Layer 7 of a small transformer language model trained on English Wikipedia (10 layers, counted from 0, width 96).
Take only the direct path to the model's output, skipping the later layers: a vector added to the residual stream pushes a token's score in proportion to its dot product with that token's output vector.

Output vectors of the tokens that the questions are about. A number n stands for (n - 500) times 0.0028.
" architect": 653 639 436 494 374 529 473 407 413 619 495 587 641 460 391 433 494 512 575 456 444 497 599 509 637 478 609 369 387 685 398 371 383 622 628 494 447 534 649 547 501 466 485 435 424 275 325 581 351 404 375 586 602 514 503 624 431 710 448 764 443 726 459 581 388 796 526 592 525 480 420 559 625 509 597 317 465 518 476 383 538 280 605 442 526 477 432 636 568 510 519 467 484 670 533 494
" reve": 521 420 601 506 361 340 438 281 426 660 523 569 443 419 519 569 464 624 529 331 439 287 515 481 373 584 579 679 456 403 449 511 470 509 717 388 483 642 545 472 484 444 591 440 546 407 449 609 314 623 592 507 625 477 510 494 396 568 602 503 530 558 683 574 520 638 470 585 587 524 461 329 475 506 663 538 500 750 411 438 520 240 603 384 221 610 518 575 500 624 606 412 167 357 605 494
" however": 375 487 528 551 462 430 496 396 420 684 449 554 572 572 514 497 359 605 411 589 265 408 523 553 325 429 450 649 420 433 329 270 500 662 694 553 572 557 463 500 472 587 389 405 685 316 547 574 385 611 684 387 717 429 468 621 408 536 563 455 447 621 456 560 407 631 642 557 422 449 550 357 474 366 524 443 389 715 283 624 379 363 565 374 299 461 423 605 442 548 726 376 308 490 784 417
" 1930": 606 453 643 472 397 594 470 626 376 547 580 392 567 619 372 381 486 722 487 497 481 490 563 662 638 622 579 558 345 613 385 414 557 573 607 595 320 660 634 390 465 403 506 461 568 507 454 534 540 603 578 575 636 446 730 547 384 461 660 668 503 541 628 487 321 631 311 421 491 523 540 481 437 365 661 475 351 605 542 380 500 430 582 384 616 390 543 698 550 552 615 569 465 620 569 438
"hold": 285 652 440 511 570 461 429 236 391 629 511 531 760 554 529 442 282 504 517 403 496 465 496 832 484 570 351 585 493 375 522 481 530 638 547 508 165 480 620 524 464 530 411 548 613 253 434 479 261 780 638 733 655 752 478 623 670 667 454 745 621 410 600 578 522 491 674 627 741 522 424 517 385 464 805 374 523 773 345 542 322 226 516 457 308 380 443 440 426 278 352 426 546 646 621 515
" See": 223 570 569 569 548 583 552 408 413 764 548 298 557 431 494 494 634 458 552 361 689 311 432 598 534 597 459 553 401 530 483 340 535 765 677 512 338 491 343 589 490 450 388 368 533 359 394 539 567 374 469 511 594 541 530 593 387 590 539 542 382 388 575 524 439 551 474 664 571 673 450 381 426 537 464 519 329 556 432 340 665 471 298 407 425 413 485 613 351 500 431 463 445 353 696 585
").": 634 688 264 581 315 451 454 533 410 641 247 533 405 464 587 727 442 493 409 563 484 562 553 523 625 622 688 588 443 660 525 296 637 485 423 240 399 543 375 718 496 611 599 412 400 563 604 512 418 721 631 491 462 382 690 496 413 606 540 730 435 266 621 471 529 603 375 383 615 690 363 646 402 655 671 566 375 495 406 356 617 456 793 500 521 492 554 615 248 315 693 438 309 536 562 432
"amily": 649 568 597 610 628 632 322 342 356 662 308 500 382 765 692 445 555 624 556 504 479 464 668 471 729 363 438 255 485 634 397 289 508 567 714 746 523 621 581 654 477 621 520 368 448 450 400 572 279 554 455 798 469 550 621 631 393 672 679 713 594 749 540 633 189 651 535 518 752 760 324 376 301 574 676 416 365 751 459 310 552 438 533 553 374 368 485 678 625 461 544 527 366 698 750 535
"US": 491 356 558 427 497 681 468 644 363 439 410 630 586 503 464 408 564 463 623 426 363 462 538 490 424 467 574 442 506 531 549 618 521 426 692 542 658 630 441 557 482 687 481 503 568 388 451 608 477 580 711 617 484 527 656 634 420 519 697 475 458 606 571 569 497 452 601 668 768 719 418 474 311 579 723 675 485 542 323 336 672 478 605 578 510 493 421 503 332 544 757 617 510 397 725 437
"ices": 558 642 388 649 615 411 285 600 289 604 428 550 462 602 590 317 644 416 475 266 330 594 327 740 461 185 440 304 378 414 440 377 451 596 561 320 347 693 341 512 453 694 546 475 685 535 348 431 300 595 535 580 614 169 384 581 599 539 626 485 534 539 519 496 249 586 638 483 418 469 500 365 527 775 483 428 421 491 625 583 458 349 579 382 340 250 211 393 427 617 475 620 454 297 693 537
" ====": 570 322 454 787 508 288 304 310 463 591 681 533 609 500 740 317 488 516 619 320 630 395 647 568 471 334 453 623 468 429 417 294 396 312 685 536 458 637 435 355 477 353 435 355 401 189 398 404 548 828 479 690 590 754 807 569 623 479 313 549 628 656 480 495 579 340 513 375 588 724 584 360 379 521 430 646 184 813 471 385 522 544 416 203 486 473 425 657 508 471 527 418 465 301 948 389
"anguage": 749 426 460 500 636 605 514 453 400 977 670 636 606 512 575 287 577 438 797 269 156 472 475 569 475 469 684 551 575 684 324 216 601 539 797 540 369 435 321 542 454 620 562 432 425 444 253 474 386 612 458 616 649 708 537 666 328 437 656 636 589 388 619 757 277 555 487 784 712 830 379 641 634 487 500 565 271 449 618 326 406 372 593 609 435 368 435 615 438 331 532 505 424 584 693 400
".,": 594 672 269 603 370 552 459 557 454 687 320 514 486 507 631 486 461 558 574 211 462 645 589 590 437 515 631 609 382 791 512 380 613 647 447 281 549 515 423 456 479 307 475 491 387 590 381 565 458 573 405 787 463 412 480 416 338 755 726 743 313 427 568 641 447 480 441 602 442 529 574 461 320 456 780 515 496 447 636 301 571 422 348 428 496 480 496 564 337 297 654 383 407 262 641 465
"irl": 266 264 350 357 466 394 473 570 435 614 671 620 578 364 504 391 537 524 474 466 435 412 461 457 644 357 585 553 639 683 392 542 540 661 546 574 391 525 369 556 469 460 442 364 479 504 325 544 256 682 601 588 858 400 715 504 632 475 612 589 473 366 466 565 372 538 459 666 559 700 534 515 298 521 423 557 574 656 420 385 735 299 377 330 361 300 350 496 572 433 444 454 260 666 645 579
" Institute": 516 507 484 473 612 603 416 438 416 713 627 474 605 516 387 341 592 487 555 391 402 443 678 329 497 466 463 523 416 795 547 299 481 349 477 525 307 429 469 582 499 466 558 396 529 303 369 626 353 543 373 414 583 491 522 704 617 697 532 729 500 484 519 600 333 529 423 725 675 694 572 442 399 628 576 369 399 595 569 448 682 193 507 189 507 440 383 473 552 345 465 572 396 573 518 432
"iness": 629 364 438 641 544 624 372 600 413 776 568 520 698 563 671 572 433 316 798 548 326 473 406 755 381 466 662 379 488 584 491 421 461 734 739 383 341 437 219 797 475 566 584 493 657 473 273 526 415 482 533 598 779 496 504 555 401 488 420 464 742 331 504 469 351 473 557 414 504 573 300 444 386 623 491 404 258 594 475 426 566 299 735 262 337 257 222 475 504 403 456 496 366 643 764 132
"aken": 188 422 587 489 452 467 310 446 367 586 476 423 628 474 480 496 515 599 397 341 379 438 474 562 255 433 577 246 717 601 492 350 608 462 770 493 282 372 390 331 459 500 437 396 715 580 145 575 343 612 519 672 686 589 397 484 480 629 643 574 493 407 654 430 325 578 496 613 551 605 768 449 327 617 679 600 424 459 394 352 520 478 675 451 259 675 275 485 496 424 669 484 508 436 657 668
"’": 390 500 484 309 382 427 405 559 456 712 538 405 551 426 521 506 457 420 373 661 378 333 597 368 391 626 661 521 528 422 474 334 492 512 514 292 441 545 414 503 503 455 376 517 477 647 402 427 286 704 488 535 474 600 558 473 408 358 463 462 489 540 426 750 386 494 494 396 534 654 508 537 356 556 710 572 451 585 468 640 560 411 334 462 387 586 388 494 503 428 635 340 404 695 497 386
"ansas": 558 636 414 614 407 681 353 450 384 615 525 809 566 430 509 408 548 509 595 332 608 614 477 509 450 552 693 518 372 709 460 495 582 588 635 699 228 532 731 401 496 642 221 302 473 379 515 707 514 780 834 695 643 513 560 880 434 382 438 771 716 451 702 623 360 446 210 605 524 515 717 599 306 414 586 430 452 413 486 447 819 516 532 56 165 270 268 610 482 413 737 337 366 486 713 487

Output weights of attention head 2. The head adds the sum of these rows, row i times number i of z. A number n stands for (n - 500) times 0.00057.
o0: 585 421 432 517 479 469 577 301 515 447 601 488 256 496 700 517 423 423 449 323 524 543 519 422 501 591 519 603 469 676 519 677 719 502 529 458 380 690 586 335 469 543 464 519 386 470 430 477 326 789 501 557 548 494 546 382 365 516 166 422 539 661 570 508 464 587 410 499 377 500 603 716 435 437 265 756 473 569 490 504 411 408 713 760 614 679 859 681 442 671 407 437 516 564 702 357
o1: 384 568 654 363 465 474 451 492 528 475 498 596 677 695 545 601 564 516 488 523 550 500 388 561 544 377 427 503 581 480 290 386 547 487 620 578 434 594 473 401 561 538 571 702 660 463 364 525 764 433 457 506 421 599 519 763 576 336 582 450 610 440 455 421 555 697 500 437 516 581 685 478 383 661 577 517 497 729 615 570 319 551 620 468 486 481 437 536 617 357 592 428 601 571 417 497
o2: 527 560 599 461 466 427 217 432 661 528 594 825 437 506 611 573 722 454 455 523 584 630 555 600 518 575 422 146 635 515 491 734 410 373 428 607 565 421 446 412 591 591 269 388 800 578 444 865 534 422 543 509 633 597 421 418 532 597 581 397 561 503 486 777 506 448 416 463 356 522 289 466 472 431 570 611 439 327 687 661 566 473 335 456 329 352 507 384 551 528 426 643 457 392 439 780
o3: 509 349 340 585 688 675 396 359 527 463 568 609 312 530 455 416 585 475 404 518 574 509 418 440 510 386 601 447 353 601 479 478 657 604 470 405 342 411 393 428 238 607 537 601 544 369 444 511 648 491 407 468 482 565 502 634 356 421 357 541 463 446 420 411 363 732 402 495 569 673 588 450 462 430 443 579 518 428 400 425 506 554 680 622 453 545 559 406 525 652 293 353 499 657 358 421
o4: 548 467 626 569 664 432 622 532 551 380 720 619 709 519 465 453 580 530 372 560 519 472 506 531 387 287 326 604 507 593 532 427 399 431 604 524 444 336 409 510 351 422 586 434 423 369 478 537 398 751 547 562 442 483 740 594 419 295 518 583 372 547 552 374 476 425 542 449 723 538 446 485 372 487 349 372 439 566 583 701 346 449 539 399 679 728 705 613 596 474 272 459 415 597 413 558
o5: 425 413 447 381 274 633 474 548 492 360 424 336 727 401 308 522 500 598 188 611 519 434 546 514 606 366 548 512 428 597 487 494 490 472 565 564 680 604 338 490 510 343 654 311 425 662 509 481 429 355 602 234 666 522 487 538 596 216 572 480 374 433 541 403 642 600 614 454 782 406 500 453 703 738 682 392 444 405 519 609 500 485 534 456 570 507 621 412 499 492 664 860 692 294 642 668
o6: 451 631 623 717 518 531 706 655 640 619 456 620 505 422 597 580 634 737 428 457 521 516 533 348 255 831 556 713 555 543 612 470 463 643 440 578 567 649 441 486 360 655 488 421 729 695 698 501 834 292 630 574 551 562 430 519 432 411 610 437 484 440 289 546 354 644 530 544 385 436 525 483 493 464 672 681 630 649 385 303 550 518 428 515 495 313 585 678 438 257 554 401 564 563 408 496
o7: 509 450 332 358 606 658 580 500 386 405 349 468 539 477 497 377 546 497 580 562 599 492 678 507 532 301 497 711 341 595 453 600 519 462 629 717 615 486 526 474 491 551 439 649 449 335 615 426 600 153 442 371 389 623 539 708 622 386 557 559 544 584 461 580 500 743 409 498 596 500 534 500 638 563 639 525 766 426 630 411 387 483 559 491 458 566 346 738 646 613 610 362 649 536 568 338
o8: 721 518 477 431 537 317 271 352 357 551 668 481 281 356 577 833 401 366 541 347 461 405 687 514 468 562 577 442 635 558 436 535 599 717 340 487 599 558 382 725 568 273 271 546 421 512 488 362 684 523 323 547 520 370 451 400 353 637 558 670 560 664 495 595 490 214 743 394 254 496 459 451 464 349 510 591 306 410 687 466 378 549 530 504 575 784 561 369 416 278 263 395 625 609 540 503
o9: 433 522 662 333 546 569 663 603 367 488 542 492 408 342 611 668 522 546 780 393 517 559 604 487 407 517 576 482 387 607 546 390 499 526 467 396 357 488 603 468 278 611 528 445 527 465 459 617 450 388 296 393 338 480 216 463 600 705 649 426 551 672 682 499 674 372 373 744 320 382 555 462 420 447 794 554 730 476 728 481 510 401 532 529 313 545 490 362 547 484 498 420 611 644 484 632
o10: 454 549 476 574 551 615 518 343 713 668 525 443 554 423 518 462 727 396 542 188 434 486 370 705 624 563 437 458 430 476 485 457 488 451 366 216 528 362 269 510 317 525 309 494 666 558 593 535 687 540 543 879 585 607 675 486 467 410 350 300 545 303 622 579 396 534 422 591 266 525 120 440 398 393 194 370 524 331 747 656 458 556 436 454 559 283 647 698 156 503 581 273 630 338 514 385
o11: 448 635 492 542 382 505 483 608 527 303 314 189 474 338 475 389 538 564 474 273 643 462 506 512 527 352 472 605 646 559 549 702 422 527 531 328 703 466 470 641 548 453 728 442 649 640 701 364 453 521 506 610 318 637 304 546 449 386 599 680 736 672 423 539 506 610 391 354 360 418 560 395 540 535 531 552 363 543 489 344 459 620 495 682 605 379 516 376 503 544 527 704 547 463 573 548
o12: 551 289 253 707 553 530 444 433 635 759 335 560 622 421 335 475 393 343 554 487 640 617 707 349 441 606 379 489 401 641 483 430 518 690 502 644 375 273 437 643 477 342 288 218 525 543 375 408 616 531 478 453 516 590 387 196 633 640 421 501 465 330 657 517 508 162 332 599 395 621 229 458 544 481 783 748 543 517 577 464 487 547 388 732 632 541 523 525 509 406 395 575 465 561 422 455
o13: 388 482 526 375 459 606 414 527 487 569 411 662 421 400 456 609 595 660 746 636 408 639 308 741 493 555 755 537 579 496 722 631 738 452 255 632 676 338 538 318 490 629 668 738 499 277 579 453 620 482 569 416 296 454 499 602 393 499 581 353 347 742 609 474 696 409 379 402 544 508 579 584 479 561 407 401 632 465 536 610 674 500 524 542 535 510 611 805 430 542 804 575 667 535 303 796
o14: 521 629 489 577 416 453 527 512 547 510 329 508 663 395 431 508 647 317 419 601 645 426 487 461 486 606 631 587 514 685 567 305 362 767 549 570 612 564 399 343 270 585 440 444 551 593 455 565 580 517 676 512 268 528 391 476 589 470 571 465 291 747 614 653 514 530 525 535 392 453 733 479 482 738 566 750 694 494 448 487 478 524 514 687 399 578 664 505 573 518 582 589 369 278 495 647
o15: 451 367 430 538 552 531 415 577 371 427 475 427 197 588 736 650 477 536 151 652 499 226 485 415 603 405 813 390 589 514 556 430 468 630 479 458 490 269 568 741 331 642 577 695 471 492 517 535 466 455 580 586 514 547 775 397 463 664 248 482 463 494 394 346 514 540 503 519 470 529 211 679 555 509 381 358 567 449 532 799 658 379 589 638 494 430 958 657 547 452 385 494 410 526 640 799
o16: 538 356 513 355 524 498 461 574 462 317 553 402 416 392 378 364 565 439 400 299 546 356 392 443 629 420 321 467 487 412 518 424 461 573 391 434 444 325 390 672 413 490 526 332 426 509 513 464 475 450 409 534 494 456 758 502 588 351 379 486 645 308 727 713 374 335 466 428 607 744 350 480 376 300 386 428 359 322 623 416 732 562 450 610 616 498 719 598 364 608 478 425 438 672 447 410
o17: 727 703 492 748 361 506 465 445 544 520 611 595 714 725 366 463 402 646 454 623 366 670 449 470 415 457 443 512 478 690 509 402 531 614 555 843 805 596 541 539 222 439 529 469 446 593 603 478 431 564 502 488 465 402 427 462 396 385 579 624 450 358 550 276 516 516 453 493 835 506 743 793 487 396 795 594 359 503 483 559 231 549 714 664 543 650 552 618 643 334 584 446 330 363 452 485
o18: 780 655 427 432 574 510 434 446 352 445 513 431 538 405 516 310 611 485 513 484 574 488 485 592 654 565 407 379 465 670 506 573 351 542 480 609 340 600 737 448 457 628 568 664 389 535 508 546 628 373 338 640 355 599 435 440 593 511 624 673 462 524 329 392 382 440 362 375 698 508 626 703 424 730 467 420 517 344 719 401 464 526 570 490 347 379 796 365 521 292 411 541 557 494 383 412
o19: 448 429 562 473 427 662 380 336 412 532 605 526 723 210 416 532 727 361 439 492 493 495 618 409 469 425 417 456 412 497 587 563 694 384 489 634 306 416 354 455 525 716 465 299 301 395 399 510 440 376 563 425 566 504 605 694 548 351 230 469 463 632 703 556 444 686 579 562 623 607 420 270 375 540 552 535 644 384 467 515 475 490 561 575 560 409 737 506 543 331 401 606 431 309 430 442
o20: 379 310 637 679 311 326 442 563 418 598 460 380 305 677 629 276 328 549 530 473 586 529 666 471 453 573 459 533 297 495 307 418 392 564 491 475 465 506 643 674 531 469 406 546 459 698 335 470 680 638 581 541 517 454 414 223 470 498 304 484 744 452 519 540 448 424 322 694 317 524 290 442 354 383 534 473 580 488 469 601 646 356 514 454 564 437 367 587 469 601 337 309 649 748 448 612
o21: 355 291 569 512 570 534 765 504 418 542 479 440 680 583 351 480 597 515 599 443 543 344 476 437 652 478 394 497 599 621 751 430 268 337 660 330 605 439 597 484 674 603 564 463 529 181 547 556 276 544 529 359 523 647 524 429 551 409 461 452 564 548 411 794 404 634 463 508 529 520 371 518 668 592 597 493 339 508 578 590 469 495 431 629 536 461 498 519 637 544 654 551 534 584 338 258
o22: 322 494 467 660 362 415 452 401 351 847 647 428 609 255 573 681 392 255 583 169 455 603 474 595 296 737 536 596 529 515 477 322 435 536 355 409 272 496 313 711 629 417 417 344 386 603 405 562 465 634 630 465 452 557 502 567 414 580 732 491 356 529 353 526 557 443 530 483 344 267 673 448 213 453 450 323 594 668 465 724 447 495 381 289 433 582 385 310 533 461 478 505 481 388 368 504
o23: 340 597 321 427 571 532 596 623 498 520 490 333 537 814 483 394 373 508 478 567 405 708 576 498 362 530 595 569 441 585 641 609 473 356 573 345 448 430 433 441 527 628 439 417 567 659 618 505 418 471 383 542 566 516 645 466 567 532 327 454 448 404 657 696 358 389 572 561 378 541 468 715 420 574 378 485 414 684 454 436 637 598 355 524 369 283 809 468 443 243 421 651 575 590 565 237
o24: 594 592 519 419 632 430 571 322 413 663 465 529 400 549 614 755 368 575 620 568 456 296 393 411 503 728 723 630 508 508 630 324 666 429 402 654 406 546 592 578 537 455 609 410 631 493 422 266 605 417 470 420 519 592 629 631 571 450 489 728 413 519 459 504 399 753 541 438 536 443 334 717 654 511 493 367 616 532 205 288 292 375 660 478 559 400 418 539 583 359 597 434 549 395 404 462
o25: 525 608 449 357 386 639 650 436 605 671 483 674 451 405 428 644 388 513 539 436 190 480 726 465 462 601 472 530 448 515 597 575 643 387 543 380 494 451 358 551 638 641 753 589 367 644 431 381 573 663 504 527 337 505 498 470 307 636 452 692 544 546 565 417 579 630 444 608 617 594 513 391 443 403 651 525 539 274 303 526 454 254 511 456 560 503 645 411 553 567 671 526 545 345 415 461
o26: 340 527 372 460 532 420 577 432 418 418 346 451 558 463 513 355 554 390 578 530 608 398 545 548 553 370 408 537 640 289 627 639 402 372 594 470 529 254 480 517 551 315 558 476 579 494 514 577 582 442 589 543 461 487 566 572 662 478 624 431 489 524 427 493 628 732 566 406 251 675 543 638 705 532 565 525 654 352 416 299 608 541 498 607 618 505 510 598 511 497 565 493 582 515 572 424
o27: 402 548 682 353 445 511 356 654 139 502 343 702 382 555 456 569 674 497 616 409 371 604 676 406 433 609 535 480 369 678 601 566 710 514 604 510 594 586 692 406 29 547 733 270 337 454 653 636 492 549 705 519 396 566 350 382 469 572 504 499 486 597 519 394 497 517 439 606 440 583 534 670 520 426 302 533 387 315 549 323 509 352 540 479 536 405 477 489 510 544 588 374 572 416 238 468
o28: 623 453 415 404 557 703 329 556 728 566 591 482 452 507 536 479 506 556 457 350 483 490 286 448 462 544 572 413 505 447 711 454 551 388 272 316 623 420 518 708 281 754 357 345 605 375 493 527 458 332 455 459 622 526 533 674 453 420 274 529 339 403 400 526 563 778 416 646 386 430 464 364 455 502 386 526 482 669 655 511 374 315 333 410 435 499 497 630 462 558 297 639 389 407 591 489
o29: 482 357 647 802 628 304 417 557 546 364 656 379 576 584 489 429 557 375 459 412 458 638 535 550 523 554 587 521 540 265 428 325 618 518 370 755 538 588 424 505 504 606 517 741 535 154 884 369 652 559 499 478 545 355 480 475 747 429 411 565 705 622 720 670 582 272 368 450 287 539 701 506 615 342 719 669 354 560 587 514 417 518 477 428 457 424 380 585 540 476 639 590 705 471 401 486
o30: 448 635 696 634 400 496 596 578 430 518 463 595 473 386 371 528 492 426 471 424 280 606 546 602 563 561 443 498 351 554 586 659 731 484 492 733 620 484 352 519 478 615 631 491 340 449 897 528 554 390 539 577 470 500 482 626 265 620 401 439 423 642 649 495 653 383 594 594 477 440 715 416 302 710 576 603 514 595 285 437 395 440 530 700 566 530 313 480 549 351 584 848 660 321 397 574
o31: 651 604 645 367 473 495 472 569 621 317 396 460 687 632 525 270 618 384 568 511 515 420 539 452 555 604 497 438 488 572 470 475 179 471 715 809 459 509 736 258 915 173 452 283 548 718 418 670 562 482 454 388 461 470 531 444 679 691 469 662 530 347 341 677 391 328 391 403 378 283 479 435 739 700 356 493 683 368 602 211 376 499 421 316 650 495 266 507 536 439 648 602 536 420 398 503

Each question shows a token from some text and the vector z that the head gathered there. A number n stands for (n - 500) times 0.0038.

" comp": 519 417 433 498 376 593 541 511 442 400 464 422 475 496 503 528 481 482 540 554 386 550 470 564 382 507 525 480 453 448 556 449
Which two tokens does it push up most, strongest first? "US", ")."

"uck": 580 396 531 573 339 466 529 473 505 489 497 407 418 483 611 536 375 554 530 517 541 572 555 625 644 603 455 440 460 458 459 515
Which of these tokens does it push up most? ")."

" Russian": 547 481 455 496 470 487 563 460 573 485 351 412 463 461 482 380 612 411 475 442 522 578 468 567 459 525 469 499 465 418 445 545
Which three tokens does it push up most, strongest first? "’", "irl", " Institute"

" L": 528 399 624 429 384 397 579 453 383 571 532 423 495 550 410 427 567 460 611 584 442 535 512 587 405 604 446 420 370 331 409 578
Which of these tokens does it push up most? "ansas"

" and": 526 330 426 540 276 468 608 597 600 379 644 417 497 432 453 587 589 394 371 698 480 602 607 653 489 585 460 565 466 420 584 503
Which of these tokens does it push up most? " See"

"oy": 657 518 568 456 408 461 426 476 544 514 421 418 595 376 523 415 391 461 536 491 527 476 637 592 642 645 416 355 508 515 496 516
Which of these tokens does it push up most? "hold"

"alk": 504 386 538 483 460 454 550 355 454 461 463 453 320 418 408 463 528 452 433 480 480 519 583 498 433 513 455 397 386 416 449 463
Pushed down most: " architect"

"ton": 519 573 559 488 357 595 528 427 474 560 278 406 436 442 569 359 523 389 440 594 480 517 632 452 553 702 424 330 390 420 507 574
Which three tokens does it push up most, strongest first? "aken", " reve", "’"

" d": 536 418 590 409 497 430 563 527 413 474 475 462 478 576 468 441 438 544 607 601 525 517 428 586 547 635 487 459 436 618 543 614
Which of these tokens does it push up most? "ansas"

"s": 525 570 520 499 336 605 528 408 458 610 255 361 451 438 593 320 527 408 431 599 482 489 639 468 583 733 409 325 361 394 545 566
Which of these tokens does it push up most? "aken"

" beg": 616 441 538 559 451 507 574 498 469 453 389 464 482 582 460 467 522 423 521 622 555 519 432 508 450 575 418 389 404 380 424 543
Which of these tokens does it push up most? "irl"

" Br": 489 469 591 526 530 496 510 392 487 448 451 482 478 486 564 498 484 345 534 617 463 477 514 554 440 578 477 456 454 392 407 600
Which of these tokens does it push up most? "irl"

"th": 464 394 447 417 399 482 628 503 567 367 432 494 277 420 632 608 502 454 361 305 496 627 823 543 649 476 467 385 497 426 453 512
Which three tokens does it push up most, strongest first? " however", "’", " reve"

" let": 490 523 621 567 470 497 604 389 475 427 394 385 361 465 553 607 455 495 398 484 530 541 517 468 604 570 453 295 366 441 493 458
Pushed down most: ".,"

" all": 677 496 539 481 385 499 457 492 526 494 424 403 596 360 530 391 392 439 566 517 513 524 618 587 653 616 420 374 519 503 493 495
Which of these tokens does it push up most? "hold"

"ham": 384 430 569 501 426 425 577 399 750 610 588 421 557 669 516 503 453 415 599 440 538 504 404 602 568 616 448 407 444 406 543 486
Pushed down most: " ===="

" 12": 523 478 430 507 498 640 655 452 483 395 334 448 417 410 543 533 476 473 550 406 409 599 531 469 428 560 497 448 396 573 533 468
Which two tokens does it push up most, strongest first? " however", "US"

",": 764 348 417 487 364 680 716 710 599 321 615 395 365 360 600 536 551 172 545 87 254 568 435 419 400 350 664 580 765 446 317 349
Which of these tokens does it push up most? " See"

"ect": 568 444 517 450 619 373 530 685 345 521 693 540 365 582 384 484 518 592 493 581 415 604 529 484 857 483 561 364 370 408 550 590
Which of these tokens does it push up most? "anguage"

" eight": 549 379 442 550 332 512 594 534 501 422 509 406 503 483 528 536 511 425 449 654 475 542 511 566 459 625 435 538 354 399 568 517
Which two tokens does it push up most, strongest first? ").", "US"

" of": 510 445 492 497 332 556 560 562 537 422 590 451 532 426 473 487 563 445 452 607 452 595 549 618 478 532 494 441 521 522 590 501
Which of these tokens does it push up most? " See"

" sil": 693 335 597 474 541 549 617 482 388 450 383 553 193 467 635 702 537 549 471 588 502 667 492 353 513 433 424 373 364 461 381 460
Which of these tokens does it push up most? " reve"

" studio": 506 428 486 537 450 562 630 449 471 473 312 343 510 333 565 521 474 313 591 469 526 596 520 590 507 421 507 434 485 539 456 481
Which three tokens does it push up most, strongest first? "irl", "’", " Institute"

" Des": 601 435 521 424 501 478 512 566 499 444 488 474 489 520 571 512 469 513 625 555 598 667 470 557 602 528 499 401 529 460 525 555
Which three tokens does it push up most, strongest first? " architect", "amily", "anguage"

"able": 546 487 514 545 441 562 529 424 439 456 420 370 510 436 520 580 456 461 432 424 509 609 584 530 651 570 452 300 435 489 504 491
Pushed down most: "ansas"

" on": 496 512 439 477 508 681 608 430 438 416 372 420 472 363 607 435 482 523 499 521 393 541 526 369 508 549 516 397 333 459 521 622
Which of these tokens does it push up most? "aken"

"L": 570 491 532 465 484 513 472 484 530 523 399 406 521 509 513 383 479 416 573 504 488 539 426 505 412 592 406 338 545 460 398 567
Pushed down most: ")."

" Ray": 497 453 568 473 448 502 522 385 516 496 431 418 525 449 521 479 522 427 529 462 433 433 568 530 491 568 453 407 469 448 506 529
Pushed down most: " 1930"

"elt": 522 480 627 588 423 498 620 454 455 419 391 356 435 494 515 525 485 492 490 467 507 503 489 509 608 554 399 352 425 507 488 490
Which of these tokens does it push up most? " however"

"let": 556 395 497 573 358 473 552 454 473 450 467 380 428 483 613 541 408 608 473 510 559 601 585 611 687 615 435 412 422 430 451 557
Which of these tokens does it push up most? ")."

" his": 542 528 609 542 461 540 624 399 511 482 346 315 492 459 518 539 410 451 554 459 531 580 542 497 589 509 535 486 466 433 428 545
Pushed down most: " ===="

" being": 515 547 612 515 424 542 616 422 525 460 372 346 495 471 511 466 492 447 507 479 569 601 554 554 600 507 495 519 474 498 488 594
Which of these tokens does it push up most? "’"

"a": 614 678 660 430 475 407 606 415 364 441 436 507 531 502 561 639 512 403 530 472 729 476 469 498 610 560 512 368 319 384 421 502
Pushed down most: " Institute"

" Hall": 520 481 609 330 472 516 561 507 508 516 362 504 401 504 490 545 506 437 471 406 429 636 724 448 608 555 526 417 471 330 470 520
Which three tokens does it push up most, strongest first? " reve", "’", " however"

".": 529 443 390 371 395 646 602 517 484 510 409 404 585 544 678 334 479 550 586 501 311 535 448 488 437 628 507 469 420 408 594 495
Pushed down most: "iness"

" It": 516 517 481 418 423 662 498 508 373 566 385 446 513 485 588 345 505 481 492 664 428 499 444 489 455 633 364 497 299 418 556 649
Which three tokens does it push up most, strongest first? "US", "aken", " Institute"

"inning": 415 431 580 472 409 527 557 393 648 539 500 467 467 449 543 414 392 403 548 522 448 535 567 600 582 571 399 344 407 395 477 497
Which of these tokens does it push up most? ".,"

"her": 482 376 474 432 440 498 580 653 507 413 543 476 432 497 636 461 371 531 465 487 508 626 566 627 601 520 418 387 551 565 609 541
Pushed down most: "irl"

" German": 517 429 602 376 413 463 531 417 614 533 454 320 601 433 511 364 558 492 543 403 531 624 586 668 638 571 403 441 538 532 485 635
Which of these tokens does it push up most? ".,"

"m": 493 408 488 415 418 535 614 540 556 349 379 509 317 435 606 629 479 479 403 339 460 626 827 531 655 522 470 404 466 429 493 521
Which three tokens does it push up most, strongest first? " however", "’", " reve"